Layer 3 of a small transformer language model trained on English Wikipedia (8 layers, counted from 0, width 96). Numbers have three digits each and are written without spaces.
A neuron's activation on a vector x is GELU(gate . x) times (in . x), where the dot is the dot product.
The model reads these tokens: "-" " Ex" "c" "ret" "ion" ":" " Ur" "ine" " (" "41" "–" "49" "%" " unc" "han" "ged" "," " 2" "–" "3" "%" " as" " le" "vo" "amp" "het" "amin" "e" ")" "\n\n" "I" "den"

The vector x that enters this layer's MLP at each token. A number n stands for (n - 500) times 0.009.
0 "-": 533027475568498608585296518431548612519378478376421572617622414575427571500684492590496505546180583397594552490573432499531536529465500572524485546489508489544428478460535469532584441511484420517574413486469520587475406529479452501684711334413504474534551441380623572349688726563643516520
1 " Ex": 306338458552329596625511550397489398573596532519476630612459492577519735566510309402610742565354464561621478556530507492534437577524331601408461169550637360601555552566666468454556393474394313441581273548587516572604504526431464654597665459394534629425614276406529388605598496548455369598
2 "c": 308278447396434472470499481475444404378515665520455561608612487385442624474476480717475586414373527529475313654519514476585617589492381625560674459299626370561428489553718407513748509357085312414584387455506681536439428567517352551611526493513532475551631566479552440340066482286381455472
3 "ret": 484477614517563419764543474455339467428532536437422497453524510528464643465508432348467435388418383361391403386506309606684511659483464457492724452377471573560596481409547382531565550432401534388548386461589503501415301520507345607651489375381367589583784530379453535204463453380401314467
4 "ion": 442434533595516481663488595572452370510374481447419403599583506631553639499525571354505492465534459428580497543471522513658683594504514499447619582713621351638538488528535336495531447468473377489477450450543552549564453660540489661748541403465333541441524611428472316462681496399477433394
5 ":": 457259554639477519649505507463550441483474375404691531557535464473490580654518473467488439544471503512522449589461592534609606555528594275414472465452405556583514533478632415440516452549447303544470502383404519633426467578541523530793564487434579465439437581421590526420663547510507436392
6 " Ur": 492351496477416738451439432465502415534657466518549611564393465564380654628300298592604662369414603639569475365504314590344745648434366564518529582647505399524463618491361411647311352458529413381530506511538495555395623457503352518610546576363487523483506500391518663550459612365306661497
7 "ine": 536531576594477598513363569399405433570442444729458357590687476562514483580374535463513623568472420349658534489378439433559535642485315470743468618533527374507476554548390454499421661383280603414512484411536579485544447607422362279694660585581381449409457537367554510564690562386318664594
8 " (": 547382502623500645514503436272338433598450390591450623641531446471437592535648420474730487507508499476595467552507510562481446580435464375361385471590584588662517518427322587475569554508490444505566543468427616572528455497562493507741515562459532624627497460336511594517596501373602517407
9 "41": 500523558575606474477452515300556460514349501664519741603516472418469578490512390514539408564489463484584529477334391479532554538475324542525615570575648432508446512594689388351582387465374444605436367421581601598502462561577421274697557550441567485581532490280668547476613614432573423458
10 "–": 585375482461539550543295421442633446429317348503410652458434465490417414489551432411506554584468576329593589399550597538581501428407312215487415577448433468642396414355549537511479435460454491491523393449458594504502442643518456537693603431248610503559520432389738627501443380423599587572
11 "49": 571597648468521420463325445307602460314448345553462629667588521412427503455496403468485521548481511448540456493386391520546591554472352426502608605519478341509396504470689302347584421457494443625427382409594501417466430644374467271684579587266454621541537386347679504521553621567540514492
12 "%": 707665503486457391451291467366445461212375386364471562537598602524406478490433529424542454581466425519518465636686510552544560660442473479456491488672472456511486399448587456434451384549333526579506431622533391568523407636644478458703591580307364610499516475358332576423626464718525668491
13 " unc": 520374385495546689520504459380454381396638441455322671673379583551458538637474527557639446531379600330574461545613562334456551583454501543448561436390588561523633766411522449508529386632329444523547440526353357342422620467476427437599396585303541498442679500221559585398706472336383376357
14 "han": 566515614793516562559300575545502480425525582510432538679533556662508604558457562632653570390285357215458371474455424436426407516522646809366486583510526627478509629445762594442583368597418528358425221513439532584435471600495503609551526389337589527509429399352511684595399574466432193462
15 "ged": 570455763510406316516318496458530355353413313260491479536625509602415655406462561596617500488437479470520439420452430538631545492481534325470574581430534472600504529356654493352575459635477463544449388544416557542503433600453488618700533434187488301423549548482510461619567592704343309336
16 ",": 469458536513525498561441554445523544484450301658467508645537437551564561463499522487594546469453533483440464561484571450512609563539531387390519572342452491599485523439597427426502386514484367560584464447335497680556502548626436486785663559392608458517494459244503437521698528379485589405
17 " 2": 526355489467512367594496491470569482539453626537453620636505580523495497444456401445654332551463497560544534519428508469604532623446549545553467508574551495406362519300627405358579331539375356599470481456491558529502557565562474462747510517408459482580552645271578530552689536501550565315
18 "–": 668384574450646667580332412464608420420316476664439526547411508465386469556543437429490513554433650347609611437594706533598609408415380245563519567451335578588446452358604475419477478420497626469534414536498591409577471528525415496689743395270527455573421413279643575505481341613576549507
19 "3": 534538499571595525486553466418636494494487545714411500764530601439460514510496383500546378502425595467570595616479376498608494593512466520393508689510514412356404487345675318328562370449373515600507417470508453413591494546600409419731680563283360536577409532422616527539660610727578591407
20 "%": 718694528457468413451368458402454456186380437363442522573567618530425545492449488391549446594473436502525501628680481549546599628448515524498473481689463473503464438449632436422460357582354544572472449651514402557535445566658453487712609568311334581538499451355320543433541435793549654461
21 " as": 422559641551558715630482288395551340396439385455559505653457435697442486503547488510600569463475487513632494379538370417682492547578538506374493620523492571474459598417697478488410451593526306606527388507482542397388639549602397480726578485418618454477588361361510475536482620518416657542
22 " le": 579326443709328586560438393330554341573557430550438603508402483535419555492457463492719657366398407604550541384565439420634414737450302662629508437453479494415549614345516535505487341444440394362416481333413368442367631561438245374628536560325518370485456390457650481615647458573400494511
23 "vo": 539418399640504449633461533400438423626361624627429485607492565505478681531319525490604414395437404345583326422547546433433411570540571548392511702579565508310431549345486438473782533372273485437445478384502438517431472462380298542626562517401276477399358452271549467533344486462418546259
24 "amp": 680589468573435530480368635406333438205508452559618420554516562548412804663246541458487370449485434411470377303561521544481672516500584458447551467538563363534597571464560323568559466438450463421539533481522530354665425596361475456657760510261329602500510524303624366439622532569446447457
25 "het": 559543595287445481585346558480394300622370483370623491602563604379616437604301571355473458430413292253489580480508679527375592553516521563435541596426632612517504583343735348295589436494539440413455498469528569292412376593598417415645511577342312542479573412359511599562465587589409619352
26 "amin": 546726605567633393427263545489409216601425463411576436521499527518469609605404505419393492523440346397535551401518502576331477652480611512434505509422410458508569580451659415409540625506625424394433470596521586367415485584509441520655483599305322635444508489231427448590749680586380420262
27 "e": 597705551433486499635450469514449469505494418442351389635611479484482568614418577465521392434429367477509529614492433469672628659524618488463464577467542425593397600355489372392492473382484381495539502468409494292534566568528475512755591541422369465352454540442431451559704665454517557401
28 ")": 527499520506532519380599529455504415621338309637445507597478521492440572533413495358607495542407409477618473480491484510547511559509621368350521545419481631483458534524631355422514346451547418573647486467401280497546500527567385473753659403551338467485438584347331524516577629452470494340
29 "\n\n": 542371624344533621490606467375494226522506520498495647406424423474451588430734555550530477752461506434576510487553487598463322566444633527435527516349576544520520588459424479555397410400411518444560463511376366520594493454502533456727638361531485489468485519455501499453485703440549539404
30 "I": 521323333616620526623475366403495470442465735393539534560420507526453707466436383575556516551161358575535520589430525387386547476499480346364349498526572444394387592385485578350498362514432618516479417535459245537436584670345383533648538534550414532499333575459529628449603618513620635295
31 "den": 457456541617608427516233503409297287492537739530547479413437579575579597314455552516541624427312635517552342535314293447541555388531468451182364607708465404556495542438459453416488397593367645427564355488596493710376436501176465551597397654406341562456457499351430538657579499457467691589

Each question shows the input weights of one neuron of the MLP. A number n stands for (n - 500) times 0.0014.

n272 gate: 710523451539453486409540546619509418474511433405477445613703590467448403458472450534533477618465426457511570386483570498548489509534586521386383472486344490507444554519578605518588360668485362626616605475543588462431481364595414502526479397518436532659440414606521432437398549435441523509
n272 in: 536423476647474492502601440484548448415556305447402478576393522553463443361399463461533363519615354438601461553548590523482488562667638383355502589541379416515498522373683598539510401588514460694512538399485453487487574517601548555576432652498497595578324582594477417451571622431500483498
Its three highest activations, in order, are on tokens 28 ")", 21 " as", 20 "%"

n277 gate: 377505322493470457546680480582502459538500491541486488425439488526467545320565405493453533482379629498528537471587557377464467380516645384611437502597490476541590541519382481592468423565558376505623484514332465623377474544451467402395486550634437305583495458594469529571580489457551382598
n277 in: 444493458587286456543629528462585512476467565565534414572570473598439483483381461523314468484440560558572662585473525594505522525486635473591620760592485533434483605252525593538367624396582598640473516575515556619433432609584491399551505595498465455521454527416517512525513542482398549464
Which token does this neuron like most? 30 "I"

n114 gate: 381507438526453423482478591665539483462535506493462606446445487446504598568463350560402341620405525551467474516518526448415518496354463717472480509525605334583531534329505459511447420491563502462475576564464367466555551496442428394560568518544448601585542507506500591481564431397302496487
n114 in: 562407362588515595549462613491581483560545473481406459418512512456441554536425494479500448373591420564455542441571581514598561515448455592417526526486512482465472508492439544570475476522556661549522437542526669440487395459619509440627542560488524457560536607541554530369321546560447520484
On which two tokens does it fire most, strongest first? 6 " Ur", 24 "amp"

n188 gate: 477556447575464477539491460543537511338567427353615579493640436484490511509514527576538444525593595588551584443521674586654630479450466565619588500534473461432493472415473403528366610571540464447388638504575584578626453388582578428527448558616452518502335520572583570458637554555509504560
n188 in: 570484434640498514628498434658447496581553414437536511469618587414475570495488561717597338445526542561551585359500523495609591552382537563587522507643491463568423552479590364401393567422426382426414485493583653527510520441531471418491493505551355507546383507508475550472562594466477570527
Which token does this neuron like most? 5 ":"

n11 gate: 389552417605505535478526492554424505483273226495590571589487463460553488414580623351282495547625585433399459431495495487362581516498271580391559483513492393551510514606472533505487470583491515458584560584629536452447361376495532457428419507524591483391542478431485576490671418457490520438
n11 in: 443465334568571457480500469509638423688551330420523562361415356578407488647479365562302580533545676523475383459357568624503495516512544503417535525513531430627537459385651480598497451520476568515380519649444490535460398634484447374524556520527586488500557480476535419695555551473635497582
Its three highest activations, in order, are on tokens 9 "41", 26 "amin", 10 "–"

n117 gate: 675557457470427410479498628533559486601481491503565514576495659529422369408502534562425476581652389522415473650539510534522363633598377534418571522512422599376462408564461534542645363461570592491543618543583422482630392519425531568452500406549683469505361433572447466560524370644515548462
n117 in: 350546407448477514410563389532411508544495328471333497497464505470555522594505477475503533500531284478540486458464353481366495412310464495551425489492445360410592422542456500349475600602615388347318566460467617471356562365574300596461439595535522521617589706420464439438497752404389405497
Which token does this neuron like most? 18 "–"

n127 gate: 605356408484477513461523411512527569421677506523449502514554411454465483544514420595462469500546654509442507359411482562419528462411516500671535550502509484500520513489603429455496708573613632381504454463467484592512360374642460429473502485614513470551498611547396476423471405577435386457
n127 in: 596379438502479616575530318588555616493522446495575589481440469593466475612649534626545563542380591484547394588560463477416604579498410525559571601541392493423495489525548364526551507573523498533529430355463354568493516584439413516489564729445463542430462525449343482491515509529470523373
Its three highest activations, in order, are on tokens 6 " Ur", 2 "c", 0 "-"

n95 gate: 516617444476675551420505577581453605525567522538397490489484583582476366472605538421415459505493487466435444466422519547406467373483586436548482594542601610488630363427604513530521573438466490510487539611415236417446556540651591508463353462811699490470574533496464438569517426620604334450
n95 in: 560497602423514598364533429526489535392587347168415536472543521545464701476609363424435597512373503552477625436570544471589407507388653474522472484599444522658479475471653286577600353668463452591497619505457519463658510469549507532511463408385564595457471652468566625525537553553503518469
Which token does this neuron like most? 23 "vo"

n111 gate: 476566286403393407520611331524691541523604456478317460491370523433548483588603470518313454476606562560423446500424431480343245444511621592629480483582518325424491453544482393666459556799565662509612419494383497428506514463458444442356482538613497565419420601597610658482535475481529416666
n111 in: 443542365537371656519509443406569343587513531290523465426520267484557420402488629483350375509427301520506446243631296673480307571610576503309560416431562546619522670549513348481526562690624506570516481490291497493449452519436479468474497229544624468522503535583659722346504624369749410401
Which token does this neuron like most? 19 "3"

n142 gate: 568535553498549436616511556576536487358378393355587383571512507531511403486560578433411444590617341486482410407393413408531477481495519502468523498471431442350381529514493439432627500552599441615477513417524588497713491527522547662481252507489502454582435614486514476529543547453341551569
n142 in: 583541547359550395582544457579556500418463426481493435550547511511441333479465530413543545479558339423610448403498505387493569525533523505469489561373433535363301437549521432473616431493460416681511546473470540417663511544465473546548341409402449464449423396545712468505500518551440607572
On which token does it fire most, and how strongly? 15 "ged", at about 2.7

n357 gate: 447456531379600498421487543548542489357424546604526457565540539521436475514580466481474507561502602764389538507608364554377389449496514512531600461495603434536408436528476553457507453505442567527475404468645365330554537430613591577418421585493467432572413477504433624577565393628540482694
n357 in: 412516526466456597435551445452617559378458540547616608394479466498432609563521504604507553509474526491495414568495500479375631504620521433593532360540460450388365533311352625370455432549466500391564385475442373512573530628550519521524419475464526486504530429464631579541370498485670466663
Which token does this neuron like most? 26 "amin"

n46 gate: 436510442404453505512521495661535493652583460547579519539593432431630485597480500510495605521512558454490416344518482430470440287519550512469253439447460581373297528520545414636470580428470446430637585456273533460300463476564480485425435456574555519562588546604554565429503585487537574495
n46 in: 520595519410485542464416559447438600446564607550421462413638502505453427512426500548526461482544342694606487440289533515410354579474560461495534561475443450555354509480490706619598530488527559541415552553517477518578524536490448731492465405624433490780595405521583419490564441461560439500
On which token does it fire most, and how strongly? 13 " unc", at about 0.36

n220 gate: 470630544449467444481416465632443514507411419528505500569594464510569378434638745415495563514539371592510485436441495547428578453455562411510410459446286386617486407436485534646567542596491519445548467490738434448497478505399593466469561548500483488418652442583568490618566351410549408533
n220 in: 392552518450445562587516520419469478545546482487367669433461444531502474476385509439565488531449495495546640392493524531384567637502449408456491514409711490440582394344476505530597329636476382523437554612591537500415706454532444325538405408346653482479439444470500574463451543510498486563
Which token does this neuron like most? 10 "–"

n52 gate: 418561401628578490384515513488611677579594459674331353577388339549472417626589417495442490529666537455382503479435579510536430519463456515756435475438490497411475422619446513574492469531643737380510512412418471519562503361463428520414500492408557433428467596594500541563508392573518500495
n52 in: 485429540640492500474408377520618495512476540611495553485341393428480651512597418721470480447544467464490434302447566475402575527514405490551507512380505442483485521535570478507457480575345641435502528337430549442487473447533396438486629402543657322469458453593636535487441505418590665704
Which token does this neuron like most? 7 "ine"

n216 gate: 563485486389601418581481513495369548480510524495680569463453450652509400346537375453486331427629591503425500567459429605614450530537472513579570581549364523650462471634333543566503667513509635478490536565526579740551387429389693515498556333549674485603472467489429474552561505484554553530
n216 in: 463467486413605533486448490586442455521643339330490721550420516595573500358563443404347476567500590581502510551502421654614575535449580379522586512582382515569552527519478541604466575546542531544436548589462468667490401532470624576490567450444707465452637455531467538441459409459512621542
Its three highest activations, in order, are on tokens 3 "ret", 7 "ine", 31 "den"

n349 gate: 567481465417674530437488529564570551581456490479535593514575426593385491402496450493490489586504573504481580480655458470586591462452461539533519581465515324544453469568577532448619504474580405479389442723554543563393541441650539563426309496601559447546502444522483431469530417484576539566
n349 in: 540571473510417394593573331459415346448433477515529460507459514828571441630496595483529640471469488350369485558454463539615430544440541562446535436561478549438507555435456510461420466459518605488464415524594589575583495516525675414534536567377514624556507611412521567614552470505399531352
Which token does this neuron like most? 21 " as"

n58 gate: 580524413452388485427599440513449491380621544618599474381436543604580517481568469470541474459523530401455385498525592549539389504507480459562557433458522527430495461537446674488465485568541611408546572512500400669640411519500385531366498437486478526556481392527785532682377532737466397574
n58 in: 576472620548487538537485587505662534528444573541284421487619525452493515308403568644452618479498352458378474634490455615500527449559614563369530407523374664380492502371521467502453387438495660495586454355623632429353510456663637353520561533567377458589535465472525518453525534419500586517
On which token does it fire most, and how strongly? 14 "han", at about 0.58

n315 gate: 379427511478486385471579545404551443420478524571495376478540317615470464553450411391537425528506460450581424313484600530448552504538591598481462347498426540520427559600493670453378477414670482638457542559588526426423404424526473475498595658647491549491486525484567574479632522409428509559
n315 in: 460507470505441559559524191385560509453552522452557546476398493507448666377498439533558428610460604491524575537557414489488445438404535545484558504427598491476446472505704638491514569532365525313484500447429488619426534460521517443496605502485534436531587442525570379610414572642548419520
Which token does this neuron like most? 21 " as"

n74 gate: 526563464471503467390732469687550628525545469632506374661632435563645370511668477455458402508531401542489489360584480483601454382561531437494338456514375615468394474617489459505539478786510412481541653424528554538503519356531492583465378377588583508740399459559475472580351439556494440573
n74 in: 594552448581327652481529466490478544642497403333519624351408565492617755378643462347440402582575618573389560422556699605463530626444564566551546500469550421585454576469422569439458531408556459619514550432453400473396473385454581483396544421321578326428429467592607550355604590377606536468
On which token does it fire most, and how strongly? 14 "han", at about 0.36

n266 gate: 522544338508500484503646377507564635445602523621698479607551471624471513505560473522542581537644403432495424457433554673602510512653543531680461463492601594541521404553564579444521479532652571472388455554465503642561581589309490484428577636659505238490484518484489503622346424632577395573
n266 in: 474636488551377449485485527537453456594507612432421565593513628508425628616537543573418718391474492568397442417660518536664475547438622525466725523590500607465490702490417510547336490423526436467454495523706619459344540512590624482490523480393544565391508449472581551479434334519570485397
Which token does this neuron like most? 14 "han"

n60 gate: 430398477570396437563507492537602486584435509446409486580461417563513417432588545428566448639437483668382488461544398427554479513484405588517399316322454372486431286468437519556588476527435375448433571417473463420333562381453443481425408493579444359470486398562447512495477470541656357559
n60 in: 565495678622485374524456487533485459505678516508502408624473416502370423510489536510571685561459470732479475399471562520579344544605419411412455637478436485512452507613601490601448552353572498412372444617644581487551459535518462510483573536528353493549618394469512405352521460611485457448
On which two tokens does it fire most, strongest first? 22 " le", 1 " Ex"

n86 gate: 599479400525478431554467506476452573484541343361415516511497578434559421612643530686440547634453541685430486414487492412519246495446508466626536489643497413449495381624535407577470648613485643516416485380497464437595539392536498572296305537448511482536563655632540460481543444494307458492
n86 in: 291477433415674426418629511677548551473367445579510355528582427686550557548571594282474430437601472469424674524531462650369441528379363688577371537302384452526396564329476574317868449333585446490654594400595507402358403425273367426514751473602595401595537286520412544618434506514623366540
On which token does it fire most, and how strongly? 12 "%", at about 0.45

n80 gate: 360542456522407430514687519544566586500329418520645434442517466507463583406564498548465419563605500447434488443566399434490489483505597484529466516399314545574385420599467672477500429599613514523544449445603553415353389520478541593453535584566566370432440368568491629461523464478538340505
n80 in: 447417525610381457686531534532519595567414497598627484382547680535388559440502488544500479543467525511328625497659467321519619572607456473494548455462451470537380400546508597492434391587475462529548322556622570674477428612399695487537622460510432463437321236456492424453368567577459366614
Which token does this neuron like most? 5 ":"

n4 gate: 460475357691314451413500543649583512505458368503521430527424308464476508663502502437456469512701392442457431500531272552595480484396361500548384429495651474438464539477375487517427450601565528639497638416430572436340541460519507508430484446483562450366403589511634417503667404563529592470
n4 in: 555495430542282414448396589589484472476580508548620307550424395455468463661498419522447471478718410319445459484611451492535602502467462529503557376546656508294537586360462540485429665503443468469587508463465647428444450479591395383408495540345497448368563637562649417503540354560559328503
On which token does it fire most, and how strongly? 22 " le", at about 2.1

n175 gate: 537513369559395479472732487607563468564706510563384364543650421474759543471389402434417574426456445537480521476602399487608457361510484628409490454508393537662472527495401474652426555646493510576595562500505505511421477465516422461448471549538404369587520344520559562473366535396552480586
n175 in: 522542633466512436457451546375345491570545482463603408475469461578405477609562439505578421642613599452491551486326469412524502657425421409536442409536562471516460381567388641575476474585566479465512610433429349386574542470597455448573453416582533656482579463504545472582658529607412584440
Its three highest activations, in order, are on tokens 14 "han", 23 "vo", 6 " Ur"

n306 gate: 314696395497500577315530379629353520382474482508630528566616518524590523668645451405403602539512600476453607470489516495554487507520484442484601442548345592477707510548385463500619460727520511497395520508684467526425508551462498521322415479413537583433550432609529564432385421427543508622
n306 in: 307464445570471497413604462609574473422462516515545492652568442628590525463482492620513456596406377575609396537692428216380571449602486572431443436528492677314569497562426344359565398506615447527411497440669488359371417546358546517424455542332297486462536420464388413491542610369559592426
On which token does it fire most, and how strongly? 10 "–", at about 0.43

n5 gate: 460477535421401406482450479521470517475608507527557540399591444583502398514519559552524441472481479582529436505546509442493529540469397623514610411433433381365359428472377489582512509773515539520482586389599457453611455496448469638469518566636720545509382511598596572604609507544465573588
n5 in: 535583547462568615502619410435415450407477423487452617617381427512485509423480438620502507629536507463488634554510406372520514458454322486641411334493461414597602463541432577572366527582542450563393622611415339508477607416584423543506312333521459453481481355465455579456557484508478467453
On which two tokens does it fire most, strongest first? 22 " le", 2 "c"